Layer 9 of a small transformer language model trained on English Wikipedia (16 layers, counted from 0, width 128). Numbers have three digits each and are written without spaces.
A neuron adds its activation times its output weights to the MLP's output. To switch it off is to set its activation to zero at one token and run the rest of the model.
A neuron's activation on a vector x is SiLU(gate . x) times (in . x), where the dot is the dot product.

Input weights of the MLP neurons that the questions are about. A number n stands for (n - 500) times 0.0015.
n5 gate: 392602556537380362465745531546391474347539465445475309350497570440406727734416283700641436396479567377369609678457725407615547367482507335521411432489496424433604518472696690301789440469447615433368551689570420244672623539601577578497476665482539564472214378377408486668483571521489500471590549425455605593434489468365408605438701451433566486282596507368412621595592340643470640290755
n24 gate: 386689406590493473661396524399358416444749535412351521504476476556593781531377580548409525669617510493437660406511443489304554664587684604479387504500689661353390549213618611524459378510570525587500597582445500399578351493452562321483652493328486451296536386600455552762573101553316591504554411408445664429655554479426622532517420231597490504247479644497374665739591620486537404521460
n40 gate: 587616527464625597579399722558365550325596660550566343317516483260729507487465520510422376339510568448422622635281490431319514372463457497404634407339469610500333346544398453561371415470578517507577472679436487615376514524328729377577611693398571479372585604476704557490476237573311524654720497386423453438557486480671411325517352762419658469677397654490517551331585569454378700503467
n41 gate: 640526575359690583670652548656549339493562520624328399602475532565645686668702629538536487452576646560333623536428473724651456633552452380490648543539382420595468484519688409678379614374406457652378664605503564523467380503442548612525468442493383589497409487443604545668481360536484595631353490500397549390449231497529579450700615389435641285411490729603359700476392589377517553346365
n101 gate: 547407632329354374461677786621351530579471554538460464489503426504528611613530390273511504574330404229293578465493526604535460224663538408396161471565561444464511547334553539380298554489724387212461456500423496401504312685557514399322631525593635525355474437577504557726550482562504303526526440406440318493697356454432354496451507314628380471385298697525368281433468597483474558230569
n105 gate: 510415474575395369484468315718334548662326523522533448464481639598461418425412584570575583584371679487290464552349567460494584400435608477523342616563664310428365625542555549558420480523480380490529319560474532585380581264432403474484555559533520546526656445343634510583555585527451667436648551550448686503432662242602538399503612572565465712452226388555484401642284338722607610632780
n148 gate: 610618629404702426475699560671436560431511705545598514529490323507450356891322493399400445479406468474547496592377651381373518496254444610457630366543651532478641615344361421354469690767375489553574599608369734550562464551440528413605479311522364597316731507405464550420404475456650414537526426692620486573567415236511441378399478511553592529700308644648407511608522699698557544771648
n172 gate: 389687640443083510475336455398392378550659341479676447379582500444319440524423650558715511503814482580592360573351467496597431726591562591606429482390475593504552489427349338507658440549349471458358507407337597388357511539531563401676591567557809355570273472623387392551629602468430511612309562529385595285507624216450391311541580444360642550365504365497479592635362496517563593553520
n173 gate: 649772326584462462562600413510510517660656497465434672523459368329590552584319400465322586471585494613523523661480540683433633421432671503552389664500383532386443360439658710484544432539458414619484437487506481310299471378330465474630384403458581461586406343563374474399564445500581480350527602247423655388478477458650368527396584332497213523382523608398468621497432533729687553578659
n196 gate: 399479237398596567617466585623558410455669500713462538239414656527317555599514439537596423470649640391531360514641553545459461811619577374645555618441521369610412593616319507503577610561377266432483433593544432752434391601520649459453735295490575510703365412444709480527551538451589349472381480441558616591517659517579324567700393305425399552675407545544332428401414583666395298403510
n231 gate: 620489461459420497446518408617535672611436421607678557587610624621355543298474571302429442367464730537539500634439562349606526631418608468543543399378739507453419511369465624567601372656511685386468767431623387621486702485546571561587454610686496281549470359489447521569422554543674668647460451439454624540591364727435490250771470361656823702318583493633403525688618651590223428414644
n267 gate: 397437515604706745736304304671470672620388395565572422542500463452570459585295544438675455662534645557739485348421419413526627625396438596545402455666384478650544609378556652544740612367671371366331427518537437429496225504585592605347211522601556485448519677355440430373282530659441642454500269504393478401482585533575413419544338425526463511460534515691276564531762466735618818763407
n304 gate: 663388676640569550323537675642342553609405633573573578490648409608819537412331611420490510577655618322599544608507458507527524452500576564483459404603565603520330463443635618389292283598409652301477326408570463740445331459466446692447530476527612613373377399493405625513399405593493670392657293383309649600363290608422424549375560588409503459577356660440626514465398582530261400476474
n330 gate: 581608364564512491548661387538484520478226459556555424410491553348525557613467538280535529538542607845646573472589392372466477416683519487570506539625315659519597688695465513708488652541516513690531353370425682645684509529516478330578532472519639593487394397663487330661531618387528541640559597792481700597500543696519407467481490541386412487453522497528494673467602436445423439494362
n366 gate: 461424517468529731479308221709462531530293289410312445538642525492450741625090600323563539566073646539635626266619418521550565440797422257678436440334348463559479517429412450709508647558601372554546119488417354730402391539567433508492350353606382581309526188461437792504521546470429584699543384615691529320425417680407447578652504420726508726566508525488247407718546534639434295492249
n368 gate: 517551391615523480277571405364537604590428514583399541656659493432564479337330605440411493598670432574503493429390430424382511214653487303355455535524531271418443607398429510361473548452609490486500479503591263640577537584425625397346626456696323638294532459447479615447514579500282644623409389545791237399773440589462513458600649367272470344564459314520603497340462531460590385711629
n5 in: 605708401354615516560575327599421316710580639429382421654481359461690364451452647445698708350477530541586523474560690433617592621572690346573690323433450523503558490539378401566593454543464403451428605645529311500352428561683493710409543312563622377663624536375526490452412778658477434497537393463487352375532480490417417445629497569336565580662533547581434786435616420542420376553513
n24 in: 373441396463373515449429441524538356437461476526506354554414300373494434515503423645488494251455651582658589556443399557620521442426517476551383398536420518506561512532402405556590625473340503465479482552550335586618663624415465446227597396419402587559580459500479417306624494328337366537713582539388592273515592384449335552483401447612339569687515515629712497494604371488541428521377
n40 in: 461563413627463517420673662552604387447430455649433727560608559407593538407568524588451627442673576339650649600294561416668600613476232669444454616647350452287452455448514514610642514597559415351531168558428500604564528521617596542582586351259368360438431455261778365497634420571365462464586486553352618496633360351528622435486489396639661553507693476425294325500720409348485458504674
n41 in: 242665594329568435479472642378375684479686567340211605280449483423361591611460483599518472552575587421658744479380349666438273575698507618426376238345377589549521384451657483674500612319472610462365424483621417469706643372438566493452549486475601549448336531514574465503500440603413735493432359372403535561366489388419449327694384475294497255517405437545570493533433620381485418345254
n101 in: 493424704523578347354510428545514577385375249486638385535537562434493399548554359493299444565489590632451583421633604598682479585783344397437325556556510336326247507373773507651463379379524493438736382578360483445373490518534627469452486497521379357586576356550326565733534451602165744550354240352548507507387450472500466539622630542452627278558577430630413612360399444443569542616567
n105 in: 409421563354512494379585585519399370407545401540594758442439657560400596352566616345421287553484563608306566465423343333538431607374509740551494551663513366506528427588487487450559443572376384604384546642268569563642702458368412375450390525650547602378688337422510443454519637252431420565507537442509370481463677497443660523429454544377272535653631372600580401391433519460333564436421
n148 in: 457346548596641491464532586394465544568561361635310432604730545657309810395450561409384637322490442523503535376565517458576354562497497407584523507438481604261503364436551513443484384414503595452522474431652602426271554674506478370421577603413433354599263570652397446513541581689350561487635462419672545618611340474814391457434707622423643448402331464408558338440481539559524409464472
n172 in: 391481503426431339416372554490532490672526500487733332641621647526439448484623423664458503519605490467487571609364523581656702753526456449597562732565494671406519286442580760554538439494664520343532460563583573542330336365423360584336474567481551399366580443718349375500564619497391603636444500412494400398494610471549528480497587210391684618639646477490303487360455647597510405487612
n173 in: 577356549374618455480480494513666579483408477366533362593662503696581312490568419503503647542513572244625559415246564609659736467484478585394586752698474552503374391676415487520446448653490667500377513446536370764667356473477549586500363507520369569834371629524621546529393503547562474611426426560494637370426395500371373503602361326435584507629285266455562500490395586430486583513497
n196 in: 577406301478449596300507526463593583447553560500534470569405206369653458582445306544541580470649732593553703575262558591155546416279603545477648466599421666504452523481496601593581391537898565582374465467389541504439612412466649345684485530685751390429426515650545616672459364508870406481612452454433215746322527523239471438346562263451526630456527591400734557543447686577512565519529
n231 in: 552291336536451608395538434676604520637427525565635716368417578484384427431575503376665468403484591445313576415535559494625874561459586424388599593420522525440472389355560563525414354503462506478450689374547356528494554542491365599596613696557307478610388356412586443565509567519535564474432369538406544516537572579478515418709585551614669494407621525481529522562560743500127330318555
n267 in: 496680439524402415576554679658618345555580533697467449478277607443621601504556521669522496162434392396529554532453433555436222618392570686595431686511547348486443428758507522421606637529457419568678337598372564651489478320350429573666418223507597315425215325493514618697489446610389333526604528496514640515482302694471398641542500489410404635751613318600276569668464464524659449285441
n304 in: 579530385481549566527503426749517532575442531674675364695572393409507503705577584431453510540493423611524379557412455432844531590376322661265524620258395540802430459463678547557322774728500455466537604490383513396400446369570778503397473443558611520570563423185574305395463453452752436549514457575490487372477388530412585503447454524598510483447367673550554449433602462395525404374594
n330 in: 541470615383346530520510557473715582435619629625703656558346473476654466601332547500416479373541419486503406503483410524507552448584615473357599435507361483673447398587547517433559416664571369439407549543633470500376550448560517381493470507490534500537584306261625584329493398541608358497600377541547567614450395466568628423273833507577553586265503272370775296609690394444916284503386
n366 in: 430441663513416504587441527315523581367464787474546468601223455405442299315876369633341823536772473663659772658664687472599299292392801604459344518660555192413388277473536432410469282523491689026621827681554374432749681218442451422331653563678391495576443679593691347487468564371419664579421429468235495644817585305486540580588604586292406385545491390321605514279404312276452523523684
n368 in: 441588453545749493558607547618513447377619615500418602401480560557567493416748523477557531390579315729602460500629201561317441438644480409463582558602399616588556615544369581564322308513470531665563431503513373645425419452604523786665684446649557561380528630465527681296577436353399517399566354633513386469424601742306562507707325530608610548434343517513317466503399449480496623214406

Output weights of the MLP neurons that the questions are about. A number n stands for (n - 500) times 0.00051.
n5: 469595527418464725483592588474609589468482483517591271511622667463468663563381533560471524625416420678399443539465503280423544399468552484588443396446395462585567576558484492492558411680386509590444647673533324685530452530537505601529442439371304460569477476428379527396553565602367448451587608615432458441473548537443518529451577696476508602305557640625544409570683587522525416508541
n24: 530480632352500589454462491437381386654551488547604532566300372451710458562385459388517571591367572403540601541590533484477572439491426529474523242415542604436414546688629381527264610657521431536754397484446569464491704741290526663634465514732571491706576377506374481447463439420292542556497554497488548511570515277362590417444465478500489494456503422454451412472546503470392627441488
n40: 554556575464570411545647525549505530427733640567342518354488562531458492513640548527495601571431612400567566492582533372448490584489468450479487471453415524451370455465487482338339453368500600486563418482318500470450575406456479460578487677436559319599414500505495423687513362497331446389721522419319560411456669589425628416473575628524353308442506383569440518602560562465356468406487
n41: 435613510530373465480492577386448506425341335534462523440659438476557595524581541608329572540522472413579397517492495491589478374409528527547444444825610485512555545427470601521497465526534538455591416599583463553503394349558611541626459470402497467423566601587533468514532447567592440445493417422363422530446561476331407255574418608635398586470466362574443224440545428539399485592584
n101: 489465375617451411528523608505582526382506532547576472299519490407229379505472541555558419536518674441635482515506476582510488502459524610579673497495364497405579552598503439507621441442508455412377563471486434507487503586470562482452489719443489508568619497768526512552709535469387381621431421512492670500402560465526485643560706562615480429516489458603657554431590483308521467615350
n105: 410432588549578570476366361539405374529636589462587542357507407519414591454624395637527307562459537435544376517423443427505367471611523456478522651516539589525547577592456461512449485510411690526554448587518675488472522500581552492586630415583566458477529481475588429525458445433527503173464513632492456334440571455687428519442588607611418547505558478639403480682545531569348597556640
n148: 639474449609523714493347608484416507550624468615362301471470479466390426398500532465409547578508493534422560560390519613472420667475470398716616527600454542498357466391414497433650321565450477585353634565512490360465456551591442508484347515544724558591456526540353620522563439518590637614347373452625465492439308536492477466401404414487543547524623505494390448457442400597451487403394
n172: 531647483481487454654667509470599524418422638647485500554503538480486437575442494547681495653463642482495538443764340767473411352555393549511599408321364508556571467528554462526399379255491446617429442444546440455423422400584327425530489554473545497369592555469550497495478506639624317419555531526511458495444483717589537652322626495492632297574555489356464353459530583458511355536563
n173: 425463607507507469707485534465609474441635508431310543502602381562548500510433467482356361776534384410520671538519416574537481507554451588453467646349542591477443437461455384560626460526468352600500581662469478539469451526436533686530472411385523332521436492379485495602510590450527531463435396639523633400505598447500551487428514449347456642579556374394433412446415426544409462482361
n196: 544369396334576503518529602390671507591550377565512483494411421442651611519456500488621477532536423534534626552411613600472440519454418469497396387617503391458477598556378665519605563362560544455592500497388630481434466357307594569531602620615600720378639650670494311643562608633620513467467429323376598628352582567544422454451547393523437624414519506464508199580406508748424629465575
n231: 590511423669508551636574356631517721459539344537568459565642473416459523487506467492540342566564626429341631508339310441503549592506405519476604572500457729384468470506543545428503475452474877324525521558522405413530575461517538607457363575482321503400543515447389488515524606486529512403474275542508466340523632408273585547367496432402461612547591482451422602662456500422576503497426
n267: 494482612587446492507532415458519520549574381517409449471482603612655463594482411505710675405689540305537605451468565433579431477491442396519443647356505460430620403692444563472734460553341477486475482691541468599489381607404589590566591563392647454522273485426538586458385458503506393349472375503511467612595497392429573396500423343452448390617509349423538469665535492371644484505671
n304: 538372607525424404495569545489580438540347465503272557557597500424526500497345512483587461367651672565556529429528467438377407605461617452409296355509508609460528532686276623465509282565479444339441522484634653704390461401292411607570512514411474546564428625591529552640537362491500532542446571409390565375442322530567336546454426533489550525445261464437367681423571649538298503628471
n330: 526551402515623423545460450316546595423535571570291485530606539474542612381643508381458537644434410465419510379489508463637519402675559530535550520584612356364458575384628554436475537500545684477580525632500549526349630510390478520434375449597495587629550609406477452615498479589412599489517579502487518582521426476548505361454483510624428666615608558560374686543321474569620493444525
n366: 705443252389641332535461479657532974508470416588334442666610527450573626394414555456550366471268540167531566355575317593416493586512428446673629614336371667500673719556326569651508621396693436711286167575358477594571397338582340374527520477396324551512689330432338678608450602627467337358459448274429661287338693652532451646457495563609808448610622459467548354794535663572526508333453
n368: 571621503536560434531382500479256587472371570476460581484550319441615418410581474575692603471541483486562447455407325524500497632651441620588402575500492576498570386476430464662318516503486365511593526497355552299511404671572453391560556541655484482471691438583532563510437475516511435500528592505455457497519536550358686573457593470503634532466350505655585242574469532653290484519519

Each question names a token from some text and the token that comes next. It shows the vector x that enters the MLP there. A number n stands for (n - 500) times 0.0086.

Then comes g, the gradient of the next token's log-probability with respect to the MLP's output, scaled to length 1. A neuron's effect is roughly proportional to its activation times (output weights . g). A number n stands for (n - 500) times 0.00077.

"n", then "um"
x: 542547605426530345373469564455545698367586570478292383575494513665507524381621378551518327413361373444405456361625434477525286538473445450489742749371543436503546690417404422451250489528335493481232274545290471381562405345576269296564553527632392390429645389306491551775421511598298442400520424283554477501532599638718427583378677490526534522569516464364587405685533656504430396369608
g: 620356533502342571513471545572579609576563573676519462326556345201376515718413491490553417556308467480535522595485394709658239263393659319366617546267275591443680723650621275458336555540506566524468441529523589383583555586563403609551611636652378530525641687549497605278793536495571465433345519505414481476543555462479496474545666528570584591395679394400614364472483274547558670455469
Which two neurons, each switched off alone, lower its probability most, in order? n101, n105

"pen", then "in"
x: 552529249524565452439204525413518598543692605316417408400710401656498573471605434634391285367458496367322385507629317555635529435349433423652651566321519460482546422471490430555439389367498429541494435670465663368323632381411274311500577691637589372480578433378462258529370465510244511369506365329586559554686666607624448535265601376553653449549440534439551639608575751613376663455639
g: 359614460592810552611417446563461608569662347664668458469373695491669610545577467418550446324529473555453542541492358366701535643221267537455590514688603424483332263643470552429486376463555565590567457632330634610602613511478490511580668434477523547631426356501412547482422316687302619422466603356331530640555346571511341409427400579434364250387496492594479481192536373409683417463632
Switching off which neuron hurts the next token most? n173

" be", then "st"
x: 625223445550600432439461689472559672447505609864471387548719380447670499382683578429522346366514528349444400565553547489500400524304429565483588684481443560438812564534384485407377584404551713594146453628408451414573464415511416440645510380351500424675584671357450574464368565668401522432636370396527645473521494615537406496321589648534787443526429476384454573670524695659497693471462
g: 573470538590447332290497497583670499452441389364291640563516447598426660552287778489613578388591446456618518524481525517512401651411537389462311361500144397694538371437573598615499541581535387626570491619410513544596495247408545251677407472440694392594453616431516502516516418278514428599438427396599304416320326739521462468436430392549517642254468676771504475410643481482582598446337
Switching off which neuron hurts the next token most? n148

" 1999", then ";"
x: 697476375366296378524559557612573652312800462452404533453578530449507401399549464758459523458528352369494443450584376563832641516606225605631711637509430448481538419518518581493497471597638706720393213476334486381540371388571369403374572557559391456582623442563407565376687555528503626366467439364497520565456549520355322800334596377528682469521684420369562307658494677618530538482456
g: 501528378661454358726385415478540316597402558426627556476472525464381423664331477644498682555443442612637649457335609604405497348547519507520570519466576400474603537577449539463633250331517481588283661566550502357673434679442640687554313431521589464440494512580282609381666458430558452327542754505420529473369413635601390304716432349669519540457464570623656348280546541819565452572769
Switching off which neuron hurts the next token most? n366

"ction", then "ed"
x: 521636479573473427306425530408558513389430573627424362601707403415382519343590604648556507572432573455420545472702580641528124300391374476589473602437481488532544551269523709556491364314643577439508291604419544479373538356471553487368677466679516501597440442634551677492457688482633445577561741401424953413464562560400480597195602566582677492594479433347565541551357474568438337827451
g: 508424451601727335443474368669710522582391535674536685612397413379434476335412515591342559387452429636548514412413710214534429619457335591399405644469599305451544355532544644581476388377447459582786679541422489591629592539305454461524457626698340506686406453290523512557369527463562527570452354421458626465569760467388672396375370381589272624600335577517414491599640336375541409427659
Which two neurons, each switched off alone, lower its probability most, in order? n105, n5

" of", then " the"
x: 546610532479511364396406628588341739523511577698656464768517600533673613256395523515436248587475408482543416490754447478419298416506468700518450715449465631503651423525494564453494537323639513434384413538458434503584399426385459387366491319501370422557421489435411521384529486617308427547381523410493469582526646635621612776488750458580817435441866330346526529575469525601460651560327
g: 488634566572197444470413309491530677525492320526475411486438482475461565473540594591639584575387328502430420493638410622641286591514398671635503450387471357520395234316328527540560536333319404506454503566629281536547471259267412591414480353410612550608344465376556323505282463701524442470436646487513297663506645553323497471408491672538524249534579366367618573315607580480404217516504
Switching off which neuron hurts the next token most? n267

"son", then " Ba"
x: 569513400426294600422485550318747438464685624624412574489735419471626429404592247813730532570400526494433659574433274729172655481484557579576418472559384481403531486437320603442429518521529363438503272514454476465546600551467579378315541713407558511623819343526499389623502541530532370455522413457482486473504389573402595644409668740500617578722450455362500493607456597492495454765661
g: 413576499513552554408658398460482399594154422440516432751557396665503542315347332290638539472419600486522470444606575394680714482369445330563349698638416690636624427402449554493492492464390509470447550381618512618694646736603487482626557422464543393282361488591536749484368482560356514527646498311578399489452639620464459482349498413466223583498436707449601387422659652311557520673367
Which neuron, switched off, raises the next token's probability most? n40

" all", then "ies"
x: 609531490558600242612452582394497725307379552773355570587586417447626629362613627684596498370547410343475572326465536670462498504504348679509696459367543344368515463512471449629465559330546647479392321573564589492430432348498575546464528298445396476518688533373489468780602549614393531546590394517421515555471730728330520742347640549359571231555597464500519199540503434738514414484438
g: 487547347600554495612549452661518371758434530397526318391331478624547639444655436616511593585451320511441546487596282573421599496241442647457480496539403383452555431466258553651692480413368509559466422828492471586465468487552579288516335492545599441397340469742519519679523561729649437468613498436535407369439334409482552582694579609508341322631113375470309615573528406571496479687433
Switching off which neuron hurts the next token most? n41

" the", then " project"
x: 645448357438656377523451470601492749448555459565312443666558570441539643381410571425546336528354511286468527350612348669485547532490418471623646585355301611499584670520416542625532621495657507668286182550389504527510452435523391428568496475430356539530656354429355626597452520617444422424449421343465642292392626663506527716385698588601717452553687462452496383775567666612414494448424
g: 443416580640239517640586377672433416425819552486584489527688675670437613470438689450424626414559589387232480476380666669600509488441425511640623489523548341322419611605673594293380477567560568409450572578404400713432490458591439588357457579383377631452516557488565580621508547305482614614299385466469616571460420375507431524182402533533634585754452396402649456695367464380539455348701
Which neuron, switched off, raises the next token's probability most? n366

"-", then "gen"
x: 573372594629507475308469476525666661540522399421446270682655625479388611324520452576481400454543422404676484453526446697506436480473419679419604671566678656468513510514478754465555581534415704496185312584566381628503440266344265417328635464582519520546618616553408520621605452439450525517486464526437367388598455493500551598151676534534547602407335314570701325617526601548236493404408
g: 432427434402724470410573471549548630456361153378492563525800588526458477565720807504480420451607528662395767611395438399397336491496378507481675520518373350364430674603632544417541609620361441376536599568620434534418533491475659410404557631432350600510354447620544483520338485550503356505616563492789666503507429523603730208591687360431535560279513459508615541523378579649532551411589
Switching off which neuron hurts the next token most? n172

" the", then " Fa"
x: 643381338448663407633521475552495767341509461511367375663466595395522565299449549398513430549440479403546465340698383690546539560386351474547679641433229484514587587533446548507410587558608550581415310491411515445511442383596488445601492464518382623650679363380471554530546508576420441347423445357477590339471659654514523799263850572596565385565750435399510388749506648479459571403424
g: 291388623619387647509643405633302547617626269369290493398463504562509562667751606365606648552467483602471572604452473447397437702452534441497325195636494497464388741607449661719601447449483323522540544594561392432525498568529383337521498504423331421777646511466593489539469487478554533611557695346515269603312625641581743598697486673540425653406459403405412603428457580480544475629402
Switching off which neuron hurts the next token most? n366

"th", then " run"
x: 581397482521577462439456418537652605375541512684284447600515580535388642377634458415470686256486482484504466630589511612674490539464463592514646659496538558346680443518474544354518712333474651484264354544317649348616439371459485293390581549625593473663630598553557492554532527534464417495424449490429727287530585688523319809439778552474786331506769346445659281646406551606606427513400
g: 670693382609474587546328507478546422465438437667527627440547370639415391417303483569658194603458526242358389563495680579323297511435466509453454555585297621616629565574774520580352555431561466620547403320261428443404546440444327436625508356680592368426604616488247404482378647429630469394534540426547213310617357436534476509424529483290678456525532395490500607478332447601584548523665
Which two neurons, each switched off alone, lower its probability most, in order? n5, n172

" multi", then "-"
x: 553454518444641337412608514439594709514612516674374424702698583622634737302551536564551445584528317198529438352397402550660574436334657587663633553401607534494616631411524581498511490599620502580474234510529588430588509362482500296592623536460494412566760534414404593502312548496516624359494452390373558468376710597507558748496516476540725553471658396630624453657540649543327430372474
g: 647665459404277466434585357354555503539557531498461509486515353589326498436534695645597698383339409449640510518366564390505581414641530498504535627565287478579349521415348397542667618425514588508427399366420600418608200541459753381468508470362674490695453417353493514758354635489418561522409408339542487580718450358531404629409661447326647380458791522546652437437547233422523230447477
Which neuron, switched off, raises the next token's probability most? n231

"y", then "s"
x: 669442460197503334467509462399446404511734585734211534699731417331644215298628531540439555437376560502481466353657383728421350545478419682503694545531570566521491544596446578456311466547518518298477215512531664629630599286435559585364686703477465461682560504440454358524350378550504604638393640420316625404584574587482469494395548572472699648405497495448367458534469566518382545506398
g: 458595451413256389609380622421503401630566496435542311324468415586496596460600560477816574336466501596514547613655620382549444389144537468535507504506584560605592617394495190478626489488466628577348556528521503478257472398599463391336328520521548468628505485618781527495501573715625523632533508496426306651551422577572447621565649555594905479463580613351472523564386699611304611459447
Which neuron, switched off, raises the next token's probability most? n40

" ", then "n"
x: 634469549376467336427542578549395669377440599414495412590463490557595423409514562410443501435425387328331494480596216510576407532451380597437613702498482426465546697584486442517383522409723796551304400591467391407533635341653469463730474473592262429333667584412488415556534606549462593437542482376560580379529843624618551638302585571589656404676618395390544276730495556620315432370537
g: 366359281351507475621410568656491553467486534416479503607702722398383757643571648681591421662569349502431461480771418549724534451578497570519179587394584380625514342349364481468529454561591468474575428477602500408582735443539659498622679412667510569650624417623580463331416372272444572374431489579610250425540408519488587734529538439560660368500525555442444556649449609501486769384631
Switching off which neuron hurts the next token most? n105

"c", then "ard"
x: 582409440504631463301361320546603553645429449576429535656605562495553739354481455419318278202449462434581483510551356460650354500373378560444532467461615443325611413326470752330495476489511680587363390431308524722412382506416357391335628273616518522565546539696483350470384571728430510522373352400579637434551577487676551712324677506553586596666589350388528628567426744481274334626499
g: 528455391480460421307423442562556400466560298447491529851317556467499538441489386545407640393707613477506607521605437577298496628479368404490358604439665401834402302604306562473572510681457437438500677584724613537248509467625539463594326505287466615658443569474503444531554517399375567525601510415662524321351388551522308633426438476350617526434523528573450511359105548463722566534444
Which neuron, switched off, raises the next token's probability most? n304

" de", then "li"
x: 579330359463642438705567486594421618514376587504441378685563411453693634334509699580439335541551526216596546381553368497437475424420625641593591652541490449363651484378574365489401579307472538466251505539525500477556592337543283417374589359628375346426723511492481440641427516657425402465415236379523566447582669517590652641530547436667668485653526358385692492663370680695350642396420
g: 523670778453685469420428710286435517615522606358493389365432405380495504347630406463614175368468566387594565515382526437611469628788579451448505424328596466372419654756712399350438531575525857488526430428374563523394570543510548489551536562507522417393569603429483311285308576572498518573418439614675384457500510596684592401339545559493603665608321365493560304575554603476400615375475
Which two neurons, each switched off alone, lower its probability most, in order? n105, n304

" Ad", then "am"
x: 490598506567456311669575615619523663330538445227372485528501595622559481344645420462336480563395473318319480353440387539543562372400487481632521543486570573428472395372365608487587554368601577634333448494321610437492592205546501359635396403454358349393638540716304431742591690709385443344363407473512389421450556609568531629436556534663581481378574470175535457654606578601359616422333
g: 560627479549262578351582515870489309528375502499357581318609448732443510382628498591461509302499517430341386774503681469624424572561380335471555517361523397393445384515473390524315618309305598575266507339557483506580610517510486704505509572403470445377534565470522699575612553502316558407530540404533562538235583398550622358681397480510453464579621479357380332325555380322629263388481
Switching off which neuron hurts the next token most? n24

" R", then "ook"
x: 619619537532506277435551481541400663351349636551345434402605506512521505410803663615488209328515416427283490390493377487578448575239417667471553875545373529420355451489539438604651380544605665611374351603370467464389512404501351403603494472515529535550572618544560569666646520530374590448365252537523356295330572476530595687322636630554480442471541521437580413541518661680403297469599
g: 638406527446609549491313322508592652471481499558539498496596754482259508663560568457523428534676389516584346371481531682454591528469822517495486408339624626688301312589615510554552417611434492622417463439680537607575494536673423390402376301617473345528573611708311641368601437471304193631420556602566454567554389455587655671421382515453641573640408520561386446584266560270619475349548
Switching off which neuron hurts the next token most? n41

" race", then " win"
x: 488585660495369431476445626419463624508759446702563350519686523562600504451533704616488385342476540334362426432625404758587417538342559711542556617369362669475807416451389486485525507426569709675406389568496495573469468536539427471501532451522584346499597638494521234446454606473387662540497301375402560323374805534678548749366619401492850417536580318384589376608514622721408508588425
g: 612586331327817720588310363597757602362308483571475697364446337654290463500539305669608467618299603331666431679519495577591628507441618414452322424659540537524482623527632629534577398349361588420359407357439546287482478538406596471693573561408495398562556561561436508500643504338470526447622305643378360444519268451553534466441564511363561578473595463513433434402344395600548607604297
Switching off which neuron hurts the next token most? n172

" pro", then "mo"
x: 539415444610655357729641531494524708452381598454380362503440494468686574349606606440526226482462410205467581346540464576589534379492514583555669611529420536551613574541505471489420386357571499450403290519373508470575690287469384472647565411570341440593694553302515549594427572595482544482475299172516731556461682495542536665528702553675653490623581414476698401728558515642401487321435
g: 470297758493473758522318458399587364409666420254536483645610345484269536555473520365509366567617401435470643462566646520677579670539589473524613574588327463375593308341556680526360635368489442488431492480555564521735354446466532451749495327393516537577439384660525356557653507387348409472445550401490322378393354432372542381492542403556437537715578561565665539416316561453525581120456
Switching off which neuron hurts the next token most? n304

"e", then " |"
x: 479485378577538600718508514372735444272470646405551488505379645475646548590647505327520408553396502421331323527405323546228558614632533627665661495529403597633560410593394545480664722376373461289516426398500294452433420382512398406291437693204583599429576382630552337348482483403464413404473333640369434375507513598656501437294617631451453348533641415435625412697589686525281372665415
g: 431418371598699571354622532561529547572488412534538584386656480169584386411442580515445485597404646331471528514482269574510469450681518438216578491580436594530428611568645547392254633507403469307451617506472620649623870702525414507605675544502441447442352373735502410588512661202501599443666575400437438484510436582511441691792478556391602514540658594473626339392448470523469658502606
Switching off which neuron hurts the next token most? n267

"C", then "ana"
x: 532504490387533429511477224470629677398580510441357535461489634526569499393620497470405276420451424274364681386408385456705372524395629398567436578408493608477591471552464557559434479420569943508399447519424501500578608297596381436553652535515462509466581429437340460551501560736531364358366384353544531590620658676491512739351589655507508439539640524281523423755632764560399669433542
g: 403899374376495483383464551575512512437371468747551372696878575646416516456589458394622661636617562609471570440395629306557439408588646627414408449439481283348443566670520332319441446543617619574447556499729642527513631533652418428282625569606393362460500419400599353583618456540630557408456491555573487430461434719371569424484512663578620551533515327608516638534392603454696529354332
Switching off which neuron hurts the next token most? n231

" and", then " is"
x: 515512454479502429412434713554381733178541557525382486490578399481814436364588663534400236422333493463422377434832427740479583430414354522443508510577466566276340406493576456448498361543629634392395362491539337602487471479637258594500532415573347538410502557496522588442479565635371451500488510628531425472599492634462461564299806622568626292584889444410533399608376634433412503427435
g: 579515404484585535809490480611533413586670543484533305445728499408672587366605523639606457568363457505358476472566262297329525548666533492443572729410668532582536523516450579428606439543644802624626366592418664434305453423643513477455730567511574537730520545339568290528497515550441452554427668576555801505386531453535485488362465654474415366468452440456758390649439491326545205610583
Switching off which neuron hurts the next token most? n304

"st", then " in"
x: 634469511282498565524415492514540600602489535725511330609621524562461516242579525468476350319457513380599614523496571707596477508461384494508581668457510456306606577559534626400409639547615643322306326629370671427561361505561711323341619365601430479694609633531544485487650594641408519518499417440426635401524628738530365829296831523465776328386742441529426371484358470509498462459546
g: 383318423376191569495533392371562443555416524517466285409653298567757563376625449389455350341395703544175440396500559591734444698563386534277483415232481548498566537573528434489483536352418471473537396390560316472422429290256464511633621715425644405552541601416350322634602502416437459491464682583521609524372598329551309505509559509501635442492337494407451514409488607420654364602496
Switching off which neuron hurts the next token most? n101

"ry", then "'"
x: 609398468358429565421386736480639568250520534441406402584502489350591501638640622631518509575490423422509653444484369633619209573491478457599458616604528756438712432453528566307546659536358677326195419556368422619533539451504619402617490605400545519596597435472509541435647601366469448630506521469492874434290635609425464633420614634424772313360664346430614514731420513570581465734572
g: 524522690539489451364490453614332594583298474473455500258338493490470629578574446630597477375647485539662514505408234514545535645621752372362417432547565606680545407812453441550585654447486435511496505301602639420563437663411674286529622524476797658553537255492272491365443341455384429601550433562503402378524503757577542518457544452679318557665378498650605579485453305310523428614512
Switching off which neuron hurts the next token most? n5

" is", then " consider"
x: 605522320498576279698564562509423684329401541713484512464424517413599431448487546527374309389527519324425512468510571603409584499464342477541563522540448610394613378414550628464317409390633466474361373489490466333489455404693362477578615488623504392555772638435263528519469578747449437549611528313442466549698662630589494502303821667511759291566764404400411551711496558681358674447475
g: 616352487458659433478520717571590527421589300505569619477491366394216409645553299430272566606554534432449562536478332429434436316537421463265564614307612608345653497579602322397579618414519369616488496471482456456238347571400517627554583454398471491618581490492373601344630442701526630351560487417414604273659589650317423437553290643544569510556523577364308513386287468671766622406449
Which neuron, switched off, raises the next token's probability most? n173